Layer 8 of a small transformer language model trained on English Wikipedia (16 layers, counted from 0, width 96).
A neuron's activation on a vector x is GELU(weights . x), where the dot is the dot product.
The model reads these tokens: "ollow" " ro" "ot" "s" "," " but" " is" " us" "ual" "ly" " " "ident" "ical" " to" " other" " g" "ut" "t" "ur" "als" "." " O"

The vector x that enters this layer's MLP at each token. A number n stands for n times 0.009.
0 "ollow": -111 -228 -60 7 -27 231 36 -124 -52 58 246 78 73 -79 -128 136 -205 258 -16 -139 -101 73 -69 46 -94 -10 140 -153 174 17 -130 -44 -108 8 53 -162 42 250 -12 41 -155 -21 -33 52 137 32 -74 75 -94 89 118 199 -87 -13 167 -76 21 -181 -30 -72 -79 -115 7 66 17 -66 -214 97 28 103 -210 -12 -28 2 -7 125 35 58 87 47 123 71 -144 147 168 -162 -131 -157 162 61 257 144 19 -113 -103 -80
1 " ro": 3 -46 -19 -106 -79 16 76 -125 -87 -22 156 139 247 156 -45 13 -220 179 -120 -81 -271 -77 -79 149 -116 30 -43 70 12 -29 99 76 -57 3 50 -78 69 257 -43 152 -218 28 -13 42 52 66 -162 63 -217 175 109 193 -77 -123 -48 -156 57 9 -34 -36 -98 -103 231 -8 48 -22 -182 66 -4 168 -101 19 -196 3 92 -2 107 101 28 -6 84 119 -156 100 71 -124 -153 -95 28 28 260 25 138 -122 -148 -12
2 "ot": -41 -172 131 -17 71 155 41 0 -178 -43 172 -6 131 73 -128 31 -181 125 -274 186 -97 233 30 33 -243 53 72 -18 -76 -38 -44 56 25 10 -27 -117 12 90 -132 -33 -284 103 -97 -7 -24 -1 46 64 -212 65 76 297 5 -56 54 -1 17 31 -230 106 48 7 -64 97 64 51 -167 18 -81 51 -89 43 -21 -214 -22 37 55 6 89 85 74 289 -157 93 -70 -71 -50 -76 151 -18 310 75 112 -263 -15 -78
3 "s": -158 -45 120 -104 -161 27 -32 155 -55 39 247 44 134 9 52 54 -240 176 -121 -21 -252 88 12 69 -95 -50 32 -20 -131 136 -80 125 -86 15 -59 24 112 32 -85 122 -163 67 -84 -193 -20 133 126 88 -218 46 34 47 -115 -75 74 61 67 -26 -180 -226 -95 10 116 106 17 -11 -85 129 -160 41 -102 14 -54 -10 25 98 22 122 40 56 60 48 -94 184 -14 -148 -177 -119 52 89 402 -27 104 -221 9 61
4 ",": -49 18 -10 -220 -69 -44 58 45 43 91 205 18 124 -12 -180 107 -215 281 -143 20 -147 77 -72 92 -48 2 3 7 -7 -137 93 131 -62 -201 -166 -45 19 88 -7 129 -30 -28 -94 -100 28 158 -2 90 38 71 31 19 0 -82 94 -3 183 -19 -105 -280 -151 -39 -31 104 60 -57 -106 130 -119 9 -97 40 18 84 -44 109 140 -28 -149 46 45 31 -49 176 -84 -163 -129 -88 36 -69 415 3 177 -135 55 49
5 " but": 17 -78 -104 -38 -108 -21 -59 68 -172 136 227 74 68 50 -77 -23 -238 265 -40 -71 -36 164 -218 70 -154 88 44 -5 -30 -103 55 127 -57 -33 -275 -17 46 193 80 33 -7 -20 -30 -145 40 153 -91 92 -75 131 179 67 -99 78 229 -14 132 -27 -77 -214 -195 -1 81 -8 12 -6 -63 63 -74 -40 -78 38 -40 74 -96 160 158 -86 110 40 -51 -72 -123 43 61 -170 -156 -75 -117 -92 403 -12 97 -12 38 54
6 " is": -128 -25 19 -107 -299 28 94 100 -124 -99 58 48 228 -80 -110 177 -214 219 -87 -45 -205 116 -94 179 -123 173 72 -44 20 -29 -15 27 -43 5 -174 -50 88 56 -91 64 -36 -57 -38 -106 -30 148 105 102 -82 60 222 4 -164 -51 -3 4 204 -107 -24 -59 20 43 136 -92 3 -2 -55 47 37 75 -157 44 -79 -19 -132 244 53 -14 69 -28 40 39 -220 93 16 -148 -141 25 66 -28 396 36 47 -114 102 -121
7 " us": -131 -121 40 -28 -90 73 -8 70 -42 -33 137 -4 395 28 -218 201 -164 88 -27 -7 -199 107 -31 37 17 71 17 5 37 -21 -17 102 -43 -36 -171 -28 -16 202 -66 37 -6 -10 -83 -31 52 70 162 -138 -163 -9 218 143 -72 -13 171 7 -12 -110 -35 21 -107 -70 -79 -7 24 -114 29 128 -104 300 -34 -41 -146 169 -192 80 36 15 161 -10 180 19 -217 63 -35 -222 -218 -94 126 52 216 68 132 -137 -6 -65
8 "ual": -175 -133 -42 8 -162 179 133 72 -57 -62 128 214 150 -16 -305 87 -223 120 -199 -60 -99 155 11 -57 -41 -19 124 -33 31 119 86 6 -27 83 -182 74 33 261 34 60 -47 -127 -117 121 -50 54 72 62 -196 103 24 196 -145 -59 155 6 158 -174 -56 -163 -79 -67 -4 57 28 -18 -145 169 -50 30 6 69 -28 -29 -69 158 -157 -1 267 -4 107 118 -80 48 -24 -78 -158 -5 63 -9 181 -18 142 -216 -150 130
9 "ly": -153 -134 10 -152 -223 100 3 55 42 39 139 98 176 4 -69 276 -276 249 36 -98 -121 182 -145 166 -95 25 98 -43 39 23 -81 -25 -24 35 -142 -55 113 8 23 -4 76 -44 -45 -40 -9 83 -5 54 -148 44 151 151 -121 -178 106 -16 36 -223 -91 -201 -80 -46 82 -51 -51 -59 -73 57 71 92 -75 -10 -96 -5 -158 155 70 82 112 77 28 -13 -184 104 -4 -72 -212 2 164 31 417 -41 23 -10 27 -72
10 " ": -41 -95 48 50 -114 30 51 93 -112 -78 143 54 157 129 -36 90 -169 120 -7 -8 -253 66 -100 -92 -42 108 38 -71 -31 -87 -17 6 -148 -65 -118 21 -18 104 -65 -8 -81 69 -57 -164 31 261 131 98 -39 249 108 112 -120 -9 202 63 87 36 -196 -111 -35 -132 -21 90 3 -83 -166 181 -51 75 -27 53 0 119 -54 84 43 -46 88 -66 123 -19 -236 150 -93 -9 -303 -46 119 -125 273 39 71 -121 -61 115
11 "ident": -164 -243 -92 52 -49 233 96 175 -64 -38 110 115 227 18 -125 90 -136 62 -248 -67 -112 47 -41 -75 -231 82 85 -81 105 76 -128 109 0 60 -211 -83 17 120 153 8 -87 -122 -159 -29 152 74 96 -77 -183 1 113 190 101 20 89 17 96 -127 167 18 -88 30 86 -71 118 -81 -219 75 -2 12 -40 119 -87 59 -69 209 -32 16 437 -122 -57 140 -153 21 -26 -120 -122 -6 -60 3 304 -74 50 -167 -73 73
12 "ical": -146 -128 75 96 -38 175 8 31 -69 151 68 23 134 -24 -274 17 -180 85 -169 -6 -122 20 -1 11 -115 58 114 -19 135 11 1 -25 74 66 -184 -46 175 176 -36 8 -9 -98 -71 256 -13 71 -55 28 -22 110 60 143 -94 -78 66 83 142 -128 -175 -77 -4 -41 141 234 63 -51 -151 112 -103 16 -5 130 -55 -81 -251 117 -75 22 153 7 43 105 -206 118 4 -117 -215 73 88 73 219 -184 83 -229 -87 12
13 " to": -61 -126 64 -83 -114 43 53 38 -93 184 134 165 265 31 -54 96 -119 191 -180 -49 -279 46 -57 126 -93 87 67 -99 -100 -71 123 50 -73 -76 -297 -75 136 59 87 -9 -18 5 -73 -175 -24 242 44 -4 -15 -2 133 234 -127 -99 24 -215 -7 81 -111 -56 -84 -108 210 41 153 -107 -76 101 -122 78 -13 18 -49 -78 -87 87 96 17 48 191 99 134 -124 94 -57 62 -54 -113 -29 11 267 -85 -69 -108 -78 77
14 " other": -274 -157 -125 -61 -106 149 -40 -30 -40 131 131 220 349 149 -158 76 -203 158 -171 2 -206 -129 -21 58 -34 240 170 71 53 -41 -54 1 -15 -40 -146 45 -16 200 -27 -117 -62 -114 -48 -15 -19 126 129 46 -134 137 69 129 -44 -106 30 -46 190 -122 9 -193 14 7 60 127 99 -102 -186 126 -76 13 -15 60 36 54 83 174 -60 -54 105 -54 95 -23 -25 63 24 -149 -161 -125 36 -6 104 -6 138 -203 -50 78
15 " g": 8 -164 -68 -23 -123 42 123 109 -144 173 117 1 79 197 -173 54 -193 169 12 153 -101 -25 -105 -48 -169 231 124 -114 38 -63 124 -17 -125 -141 -107 -34 193 215 -127 66 -18 -82 -194 -62 37 75 122 -14 -56 98 109 152 -134 -20 67 22 36 -22 -28 -69 2 1 -59 42 -42 -260 23 91 -58 26 -74 132 -95 -30 -88 112 201 173 122 -76 21 -71 -165 181 28 -71 -221 3 32 -26 278 -6 125 -125 -92 87
16 "ut": 31 -215 -157 167 -92 -36 -151 124 16 191 183 132 153 161 1 132 -41 189 -107 -65 -86 27 -16 35 -221 -97 121 45 68 -87 -68 73 31 -103 -203 -84 56 175 -30 -98 -131 -138 -151 -202 -36 81 40 81 -426 3 241 107 -49 -27 97 -105 41 -29 -52 63 -47 14 65 119 63 57 -17 189 -124 61 -16 124 25 -90 -37 52 116 -55 161 -15 245 -27 -286 32 18 -193 -144 -108 -8 15 154 64 218 -77 2 -121
17 "t": -126 -199 -64 244 7 87 -69 75 -92 132 283 35 -25 88 57 87 -239 82 48 -31 -230 147 -60 -67 -474 -64 91 100 29 -23 86 113 36 -17 -15 -13 -13 168 -14 -47 -95 210 -115 -24 -2 128 80 187 -343 -17 192 86 -69 -80 51 34 -84 -134 -126 -34 18 -16 -6 70 32 -30 -122 77 -64 24 -116 8 -48 -43 -30 -44 9 160 232 -51 91 -42 -243 159 -141 102 -103 34 -14 6 269 21 52 -87 93 -124
18 "ur": -125 -211 115 113 -141 171 14 4 -77 183 88 271 -7 76 -19 -1 -169 48 46 32 -165 151 -151 -47 -314 86 154 -69 -34 -40 -13 225 108 -67 -104 -230 -25 9 60 0 -183 5 -79 -96 -94 -31 25 167 -381 -135 26 285 -94 -148 -22 15 -21 24 -103 77 -73 59 92 111 -8 -5 -93 -22 118 -124 -205 98 -97 36 -82 97 -76 65 151 90 25 153 -12 249 54 -19 -150 -26 42 -140 189 -22 67 118 82 116
19 "als": -182 -109 131 51 -83 63 10 68 -11 59 202 158 43 71 -88 102 -178 190 -79 60 -121 132 -28 -11 -53 44 196 -37 -119 111 -154 89 21 -34 -285 102 106 120 -87 39 -144 0 5 -178 -8 26 55 176 -76 22 71 58 -144 -107 197 84 -4 -59 -202 -188 -128 69 69 122 10 -28 0 -8 -64 90 -19 -27 -159 -33 4 186 -54 69 201 130 -22 -31 -201 131 -51 -146 -211 -232 38 105 281 -59 96 -257 -14 131
20 ".": -66 -2 -69 -127 -57 -21 46 24 -41 33 342 101 77 132 -143 76 -220 312 -138 21 -178 114 -28 101 -31 4 -12 -45 71 -109 80 125 -107 -156 -180 -44 65 86 -24 41 -62 -20 -25 -72 42 176 -36 47 -30 179 6 47 -23 24 124 20 174 -72 -64 -166 -163 -31 -77 32 84 -75 -110 106 -91 35 -136 29 25 100 -140 63 102 -22 -146 -2 39 -10 -94 94 21 -115 -152 -30 -14 -86 371 -51 170 -202 21 163
21 " O": -115 -1 33 -73 -180 28 125 134 -58 85 159 103 107 96 -95 -14 -97 151 -225 68 -25 34 -144 83 -207 106 -52 -22 -7 -109 -159 70 -87 2 -184 -51 60 163 -119 -16 -104 -3 -35 -46 -18 264 48 123 -151 17 54 71 -86 1 184 -85 62 2 61 -167 117 -136 64 8 -4 -30 -116 206 -203 116 -58 -74 26 87 46 170 -106 -10 -111 -110 165 151 -141 186 -26 136 -297 -63 -157 87 293 21 69 -4 -93 23

Each question shows the input weights of one neuron of the MLP. A number n stands for n times 0.0018.

n164: -36 8 -92 31 101 -76 -21 228 -23 203 70 3 -63 -122 98 -62 137 -160 -133 -188 42 -71 -127 20 -113 7 39 -137 142 39 148 -87 164 39 102 84 -6 -111 -112 -43 4 115 72 -12 107 -243 -112 -135 -173 156 -206 -85 42 -17 -73 79 98 103 52 -113 -135 -1 159 87 13 27 40 231 152 -182 -67 -55 117 56 -112 -68 -4 51 -148 8 -164 -72 132 -152 6 -23 151 -117 125 -55 198 2 62 -104 166 8
It fires most on token 20 "."

n29: -46 258 -33 48 113 -20 -50 -23 6 -158 -189 77 -87 -63 -278 -110 67 65 108 -38 -29 -115 -80 -361 -65 16 149 -36 -27 102 31 -181 -174 -36 -11 32 -99 128 -40 91 103 -98 -69 67 50 69 118 -100 62 -78 272 -109 4 145 -85 -138 -21 32 4 112 42 46 -54 88 -85 -47 -54 -25 -225 54 96 88 219 63 -64 30 -47 132 22 -63 -20 6 15 61 20 156 102 79 41 18 26 80 11 121 20 -62
It fires most on token 15 " g"

n50: 138 13 -152 -8 168 68 -102 310 41 98 -73 133 -125 121 99 -66 32 60 -111 82 112 -129 55 121 -139 -110 55 -40 19 137 18 -31 58 -79 -24 -108 -86 -92 26 -64 -27 -57 88 45 -167 22 11 -135 -195 -99 41 -8 -149 17 -57 -127 70 4 41 22 -106 -91 221 -55 102 -68 -118 -78 51 88 118 17 -204 71 -47 31 -10 -83 -8 59 -237 47 85 19 220 114 93 57 -55 230 101 -80 -181 24 -130 44
On which three tokens does it fire most, strongest first? 11 "ident", 13 " to", 18 "ur"

n212: 26 -87 115 52 22 -45 11 -128 -191 3 -105 -59 -54 -43 -20 -53 -181 -108 -39 234 141 -120 113 -9 60 6 86 -141 48 56 152 -88 -176 69 53 124 -85 148 38 162 -94 16 -217 47 70 174 88 14 8 12 76 -212 200 119 35 -21 6 202 36 144 92 -13 58 -185 -10 -163 0 6 100 -177 3 -130 -112 -157 -125 45 -30 -126 49 48 -101 64 0 4 230 -20 -25 66 -76 120 -26 -270 -87 15 179 224
It fires most on token 15 " g"

n133: -9 123 -58 -25 40 -60 -162 -152 -78 184 -170 82 72 -131 209 110 -67 -47 72 -40 -59 -35 180 -58 55 70 113 -89 -58 108 -75 11 26 -207 237 -73 67 -17 -18 104 -146 151 -37 -49 79 -11 -6 1 -149 -1 -123 176 -115 -163 -94 69 120 -63 -45 3 -56 27 56 -60 3 -121 181 -107 169 -141 229 122 -50 -111 76 -58 93 26 -65 92 168 -49 -14 -63 15 1 -24 -28 -38 116 -71 -18 114 58 -123 22
On which three tokens does it fire most, strongest first? 18 "ur", 1 " ro", 3 "s"

n150: 156 49 -164 -23 -40 -183 -225 -40 179 446 -24 92 -206 -9 52 42 20 -77 59 23 -175 -86 -310 -71 43 120 22 147 -100 -64 49 49 -34 161 34 -42 -10 -179 -231 133 21 71 26 76 -16 -10 -45 2 59 -17 -230 -83 -161 91 -52 -67 -66 20 93 136 271 47 -81 -58 -67 -52 119 70 113 -60 -114 -152 14 -46 -52 -49 166 -25 72 8 101 -19 24 10 5 -18 32 41 -11 -20 60 -116 90 24 114 -142
On which token does it fire most, and how strongly? 15 " g", at about 0.037

n140: -152 -68 -149 -198 192 -58 -129 98 -1 -232 -22 -66 31 -189 -2 14 -71 19 -72 16 -201 15 13 79 47 85 61 -13 57 -35 84 12 -65 119 106 136 -136 -13 137 -36 -4 -141 185 -4 73 -44 -43 13 96 88 123 5 64 103 -46 -177 47 36 -87 162 161 126 157 -199 -18 34 103 16 -205 65 172 49 -103 82 16 149 9 16 -62 91 -115 -1 108 -82 1 27 -39 -130 171 75 -55 30 -18 46 -168 -34
On which two tokens does it fire most, strongest first? 1 " ro", 6 " is"

n241: -111 43 19 -95 -107 132 83 -49 -57 108 -61 29 23 6 -7 -42 56 -167 148 -108 51 -11 -12 -46 -14 53 147 -1 -180 -15 -84 29 0 127 -109 0 62 61 34 316 -47 -202 -98 -54 156 23 -53 -26 -115 3 -258 60 -66 91 171 236 -197 -12 -22 -49 127 79 -69 -72 -182 105 145 -196 -55 62 109 24 101 82 48 -23 -159 -44 -37 21 58 79 132 -44 -23 -131 161 -157 -176 180 53 -210 39 91 171 127
On which two tokens does it fire most, strongest first? 19 "als", 18 "ur"

n97: -52 37 -19 118 126 -82 1 -67 -37 -33 117 -53 -17 -83 115 54 248 215 164 -131 -41 -78 28 -207 -45 -4 7 -80 32 -11 -94 100 161 -241 10 14 61 -11 41 -15 50 75 45 41 10 -100 200 -10 -63 -18 -103 -6 143 175 109 130 108 32 14 272 -53 -68 -152 -28 -90 -237 -97 -95 23 -151 74 -163 -20 -34 -37 -118 -145 33 -172 59 62 -197 74 -67 -109 -140 -138 -271 20 94 40 -60 191 -121 158 109
On which three tokens does it fire most, strongest first? 20 ".", 19 "als", 7 " us"

n80: -7 52 54 -240 176 16 80 -70 297 -22 -104 -1 -66 -149 -11 -30 2 -16 -128 -50 153 124 -119 78 -4 93 11 76 22 -90 41 -169 -115 -107 185 -34 68 74 228 67 128 98 143 -93 -191 -198 65 182 60 -101 117 -73 -60 45 -73 -120 113 5 -86 6 -124 -2 17 -5 72 -113 -47 71 -44 -205 -179 93 -76 120 118 129 -18 -29 -161 255 56 216 -107 28 -42 84 -122 260 -47 -14 -75 139 -119 68 -18 -5
On which token does it fire most, and how strongly? 4 ",", at about 1.4

n187: 35 -70 118 -118 170 -10 95 -251 125 25 -51 214 115 -105 245 -172 71 30 -57 -134 -20 -206 40 -41 -89 -14 118 -174 -33 27 -56 -94 -174 -253 39 40 132 31 161 -1 -54 -68 -41 36 -20 172 6 -20 84 -63 -191 141 25 62 -74 -7 -57 -94 -161 -236 145 140 -69 -25 -109 22 19 146 -70 81 127 -17 66 205 196 26 -76 -98 73 -126 -125 210 -126 -57 1 -73 212 -58 16 199 -57 -47 108 -94 91 -39
It fires most on token 14 " other"

n145: 135 -57 -117 -150 141 -125 156 31 40 232 55 -23 -9 73 -114 76 -167 -62 -99 134 167 -108 -42 -38 102 26 -31 112 -6 -68 -192 89 34 -58 -60 -98 -30 -112 48 30 147 -40 132 108 117 -45 -23 101 108 -2 -20 -101 -76 164 -57 -52 102 -112 -131 -299 132 -28 -37 20 22 186 -61 80 -182 22 -140 -108 57 -66 58 -11 47 112 -95 -79 -6 -49 158 170 -45 43 -18 -8 131 -71 -134 43 -87 46 88 -74
On which three tokens does it fire most, strongest first? 4 ",", 21 " O", 20 "."

n226: -98 53 75 -13 284 146 1 167 -44 -6 60 -106 -129 -50 218 142 29 119 -3 59 11 -172 -27 12 89 -48 165 -6 127 30 -24 17 59 55 -127 -68 137 10 114 -105 15 -186 39 57 -83 -53 -60 -108 -23 156 60 103 -16 41 -198 114 84 57 8 -15 -172 -156 -94 -103 -122 -274 23 -37 31 -80 95 32 152 -14 167 -29 147 133 -253 0 5 -85 -5 -42 225 41 -135 37 -5 34 -69 121 17 -42 -19 -4
It fires most on token 15 " g"

n90: 6 -73 -150 -225 -54 152 -52 -48 151 113 -9 -89 124 59 121 -170 115 62 -93 -30 -188 -8 -72 -27 -135 52 24 221 46 -46 100 -95 -125 -87 152 230 -89 -93 -14 46 -61 -142 4 -83 -14 93 -100 -132 0 51 1 47 -23 157 83 16 -38 82 -120 -197 57 77 41 52 71 59 55 137 336 -79 -128 -138 -65 104 119 -68 -5 -28 -24 -137 80 77 93 -264 -105 -123 115 -7 -102 204 -34 210 159 32 103 -174
On which two tokens does it fire most, strongest first? 14 " other", 1 " ro"

n16: 39 35 -84 -55 -71 -55 -45 -3 87 122 -148 5 42 38 -58 50 75 -14 -109 61 -31 -98 -17 -202 -23 -69 -191 82 0 81 15 11 3 9 96 -33 -143 188 25 -124 30 75 140 361 -82 73 -127 -23 100 -47 107 59 247 110 3 -19 34 69 209 102 82 -16 93 133 67 -97 72 18 47 -7 69 99 59 -213 60 -47 -157 65 -45 -154 -43 -82 37 -10 -126 -128 -88 -79 39 6 76 -107 -141 -243 198 44
On which two tokens does it fire most, strongest first? 12 "ical", 14 " other"

n74: -54 45 -42 121 -56 59 -82 66 69 -24 173 -128 14 56 129 133 87 -207 -109 24 100 110 34 45 71 207 76 -119 50 155 -17 -158 12 28 -110 25 17 -70 89 37 0 108 -98 64 64 55 124 26 -122 -64 -58 -5 120 35 -80 -78 -202 55 -84 -248 -60 142 -61 182 -167 360 -32 -37 -142 -46 -90 -214 65 -5 -76 -62 24 -14 38 154 -8 53 161 101 9 17 -142 -76 -47 66 -222 67 -51 -136 4 -91
It fires most on token 19 "als"

n77: 19 41 -245 -86 -39 154 27 54 33 -93 -58 37 7 66 -53 -17 15 -25 92 125 -54 36 -23 202 10 67 -133 -46 27 53 -25 -172 -46 -11 62 -33 -72 -74 -81 -10 54 -56 20 90 -50 28 -93 -35 -51 -88 -47 208 117 16 120 54 132 -38 -34 85 139 -120 -109 24 -89 187 62 231 -50 -147 -103 -32 -62 -101 -67 44 154 33 20 -201 69 -40 -126 1 -62 -2 186 128 -112 50 27 142 -140 109 3 0
On which two tokens does it fire most, strongest first? 21 " O", 6 " is"

n189: -3 105 213 -117 59 -49 113 9 -127 -115 100 -91 -159 89 31 96 132 -38 117 -154 106 -88 84 -131 -122 6 109 67 -8 -29 177 195 -8 105 103 -206 37 2 -78 -77 53 -26 -101 66 72 3 -144 -76 75 184 -161 130 3 -148 56 81 56 25 -6 -128 -86 21 -227 62 71 56 4 -142 -44 -212 -242 36 -5 -53 -41 16 131 171 -223 70 -14 -33 11 2 -35 0 98 51 87 -103 -4 287 4 -77 2 96
On which two tokens does it fire most, strongest first? 20 ".", 4 ","

n228: 136 55 130 276 142 -81 -41 -113 -25 -6 23 75 -6 74 -10 -50 -112 40 82 139 9 -50 51 157 24 -70 88 -99 127 41 -159 -163 -96 -32 5 -17 108 15 63 3 99 -35 -151 -56 -51 -28 -33 -79 -41 165 -89 -63 -170 144 -136 -80 48 59 27 24 72 -40 89 59 -80 -146 137 -234 64 -86 -36 -97 -122 -92 16 32 -93 -133 -61 -27 110 66 59 41 169 -171 -6 -38 34 -132 -61 18 36 4 -169 97
On which three tokens does it fire most, strongest first? 15 " g", 0 "ollow", 1 " ro"

n247: -145 165 -38 22 38 78 40 43 37 -47 -147 -155 81 -29 -225 -71 247 -15 297 108 -13 122 93 -59 -120 54 21 1 85 -20 -2 10 120 -150 -177 219 44 284 -54 1 -38 87 -59 -31 -130 21 -208 -209 -62 64 -138 -51 143 144 172 9 46 113 -84 111 -61 102 -60 -27 -24 -166 -160 10 81 -160 46 -27 -28 46 -80 83 -61 -73 -143 -30 -62 -26 107 -44 175 4 -6 6 -2 -131 161 -43 -73 -89 45 -26
On which token does it fire most, and how strongly? 20 ".", at about 1.4

n169: 43 13 26 -66 -103 -15 -116 28 84 -256 116 129 -30 -20 138 -44 -18 -48 85 93 248 -340 114 -77 -41 33 -11 -1 -57 17 95 136 29 -29 210 -54 116 -30 -161 -258 -215 73 77 -121 -64 -147 -28 54 161 120 17 52 -53 50 -74 -50 -27 -139 0 -186 -24 6 -32 99 -55 59 60 -131 19 -41 -59 53 -23 -101 102 22 77 186 -78 151 74 38 91 46 -172 23 -123 -12 46 60 136 -48 66 52 75 117
On which two tokens does it fire most, strongest first? 3 "s", 19 "als"

n127: 10 126 -73 -130 109 100 35 73 -2 47 -38 144 -170 -15 107 -209 -3 98 -12 -163 87 88 111 92 -44 -103 -1 82 33 -32 -175 88 195 -4 27 178 100 149 125 -25 -94 -176 50 99 -51 -119 89 110 180 -177 -150 -9 49 37 31 -94 24 -69 -67 -13 179 -28 -119 8 126 -108 -67 55 15 0 60 53 -161 20 -157 -135 -52 -1 -158 -100 36 -167 153 -127 2 -113 32 -143 -32 -168 23 28 64 -92 -79 29
It fires most on token 20 "."

n85: -27 99 58 -220 -54 22 -126 125 227 43 -96 -142 79 28 -166 95 25 -51 15 99 70 -124 70 126 30 57 -85 214 -161 -41 62 46 79 14 26 -61 179 44 75 -160 5 13 -38 190 19 50 140 73 68 42 66 -41 116 110 -219 -200 67 -34 -42 -212 105 184 -224 -2 79 -58 -256 -220 -72 142 -131 62 45 194 223 59 -17 -93 10 -133 -78 -173 237 35 213 -108 -11 -12 -242 -6 95 -21 -196 19 -49 -212
On which three tokens does it fire most, strongest first? 14 " other", 4 ",", 21 " O"

n61: -275 -10 -83 71 -21 -10 -3 -102 -17 -87 38 -41 130 -42 22 149 5 -91 -7 -23 59 -100 -100 213 94 180 73 218 -325 152 83 -123 140 -169 209 34 -62 64 124 -71 -34 -8 -117 -175 -2 174 -120 -71 67 -123 -1 -165 87 3 -144 82 -174 -136 14 -18 -20 -62 -19 -99 136 -35 -56 197 -110 78 -23 68 215 104 47 -52 9 -155 5 164 114 8 10 -17 34 25 -139 130 31 -150 -36 -118 208 -2 91 25
It fires most on token 14 " other"

n183: -167 214 48 -98 43 76 -18 -261 -37 -48 188 -76 -94 88 -9 -91 -133 -25 -8 -22 81 0 -132 29 -162 -8 -22 61 77 34 -50 61 181 -144 -134 189 85 53 120 88 -23 128 81 96 55 59 -43 -47 129 -5 -175 -91 77 -107 44 -121 -17 41 166 -10 124 -12 209 -277 35 -172 115 -106 34 58 -18 -172 19 97 159 54 -113 -111 -57 67 35 161 152 9 29 5 31 99 -52 -46 70 -75 -38 -88 -160 40
On which three tokens does it fire most, strongest first? 21 " O", 1 " ro", 20 "."

n151: 91 -49 178 -58 -86 -17 40 -76 138 -20 241 168 74 -69 -59 -25 92 -39 126 4 -48 39 -57 66 75 239 106 -90 34 7 -135 -182 102 -239 127 119 -149 120 171 221 140 -66 6 -20 -156 191 -69 113 -19 -108 -198 -82 -38 -107 105 42 -58 6 29 -11 -60 19 -40 -58 -9 -47 43 -35 130 56 23 -59 -142 103 -67 -42 -70 -117 17 -106 -94 -16 -61 -178 56 31 69 43 69 119 65 -41 -165 -28 -164 -97
On which token does it fire most, and how strongly? 9 "ly", at about 1.8

n32: -60 65 81 -99 71 10 -10 221 -69 29 12 -96 89 -37 83 -84 -62 -232 41 -142 -102 -24 87 67 -43 101 68 -57 -142 175 51 122 183 -30 -128 -57 -57 56 -169 197 -16 165 44 28 19 -285 -20 -101 71 -22 -43 3 122 19 10 132 -81 -254 68 41 224 49 -11 -105 -92 -15 -163 -131 92 77 211 5 -102 -3 76 7 -129 -27 68 103 -256 166 -167 38 53 -21 98 -188 37 41 -162 -59 44 -16 -1 -76
It fires most on token 11 "ident"

n246: 132 -53 -3 -67 -30 -23 47 -63 8 10 59 20 71 0 -193 104 144 35 -152 -7 -119 -161 56 -160 287 32 -71 22 52 -24 -13 -183 119 -126 3 -83 -18 65 198 148 50 -1 -219 -5 -31 -108 -23 54 185 65 -65 20 0 42 -19 163 24 86 89 66 67 -140 40 23 25 -94 89 28 90 -110 -11 0 25 -75 -173 51 -81 53 -72 -86 -95 98 21 -22 140 -59 68 186 -88 -146 -10 52 2 -118 -69 26
It fires most on token 12 "ical"

n255: -7 3 27 -120 -64 120 8 -106 -242 40 -158 -25 120 156 -49 -3 -100 -55 8 -6 177 -30 55 0 91 -100 33 -139 -37 134 -36 -58 85 73 -11 10 -141 100 144 83 -99 2 236 -31 294 -10 75 113 73 126 -17 -70 37 33 -96 -65 153 -21 -72 3 54 247 -160 -123 -105 100 200 17 -129 -185 -41 134 3 -119 -41 147 -66 -54 -6 -121 -253 9 29 48 73 -180 -5 -13 -149 -142 -39 104 -64 270 -62 -254
On which token does it fire most, and how strongly? 5 " but", at about 0.54

n105: -94 24 -173 -161 -36 -49 34 184 157 -79 13 -46 59 -225 55 -111 -12 52 -98 70 -99 -55 73 64 121 22 10 40 29 63 124 -189 82 43 137 79 -15 61 -103 -84 -82 -112 -107 -108 71 -17 -267 -206 174 25 116 -91 -126 -7 -32 -79 5 -16 209 147 -117 110 -76 8 145 38 -200 143 63 60 178 -4 168 0 -1 178 -77 -51 -84 47 -27 14 -99 -126 208 -74 50 -176 10 30 -22 79 -77 -9 33 75
On which two tokens does it fire most, strongest first? 14 " other", 0 "ollow"

n171: 83 88 195 22 -72 -90 110 -30 -45 -79 -50 27 -43 -190 29 -55 -10 -172 -63 130 -145 42 -168 -70 28 44 -24 -78 -113 -194 73 -55 -36 28 17 8 -67 17 86 94 -108 -105 -66 162 -5 31 234 41 16 154 130 -94 70 30 27 -145 -67 151 213 -126 149 94 -32 -86 -103 -31 99 -25 5 159 -58 -48 -101 73 104 154 -213 52 -2 236 -143 224 27 14 -65 80 13 46 14 -10 -155 -69 -168 31 -67 -22
On which token does it fire most, and how strongly? 21 " O", at about 1

n153: -44 94 -86 58 39 44 85 49 -23 -74 -94 -55 -11 97 184 66 -79 234 -44 88 62 -194 -22 -187 -42 82 -207 -41 -176 22 -142 43 16 9 69 -106 -83 -53 130 30 -115 192 -95 -6 96 -51 110 -68 -135 8 101 36 7 -116 -67 45 -47 117 -141 30 -88 154 9 12 113 51 103 -157 42 143 82 -26 -71 -140 57 -258 -137 -108 -93 187 -132 107 -17 56 -48 54 168 208 -163 -99 -42 81 17 -21 -43 129
On which two tokens does it fire most, strongest first? 2 "ot", 18 "ur"

n162: -46 23 74 -140 -48 86 -136 324 -9 -84 -20 41 -124 -188 30 -28 -87 14 -28 -62 -67 -42 -84 12 -153 -35 104 96 103 124 12 -132 48 127 -108 85 211 -162 172 -159 10 -152 142 -79 30 87 -56 -69 -52 33 -67 -26 -102 67 -113 -149 17 -56 7 7 177 150 91 -58 115 -243 75 -69 94 -47 54 -100 92 -95 70 191 -65 86 -84 3 49 -103 250 117 -50 16 -42 -20 -56 -3 -128 -83 -35 7 -19 10
On which token does it fire most, and how strongly? 9 "ly", at about 0.75

n159: -80 -185 -36 123 193 49 1 -229 -53 -43 24 -73 -10 -57 84 24 15 -70 193 -83 -5 -18 94 41 143 -105 42 43 90 51 6 -60 160 -36 -105 15 -147 45 -19 118 38 208 -10 100 -53 146 -92 -73 -88 97 -89 46 -125 -150 -158 -23 -183 75 -92 10 -7 -47 59 10 -73 138 25 48 1 -161 212 -24 43 -41 13 31 -47 62 85 -182 74 -66 -21 -62 -105 61 -214 166 70 97 69 3 0 144 -171 -51
It fires most on token 17 "t"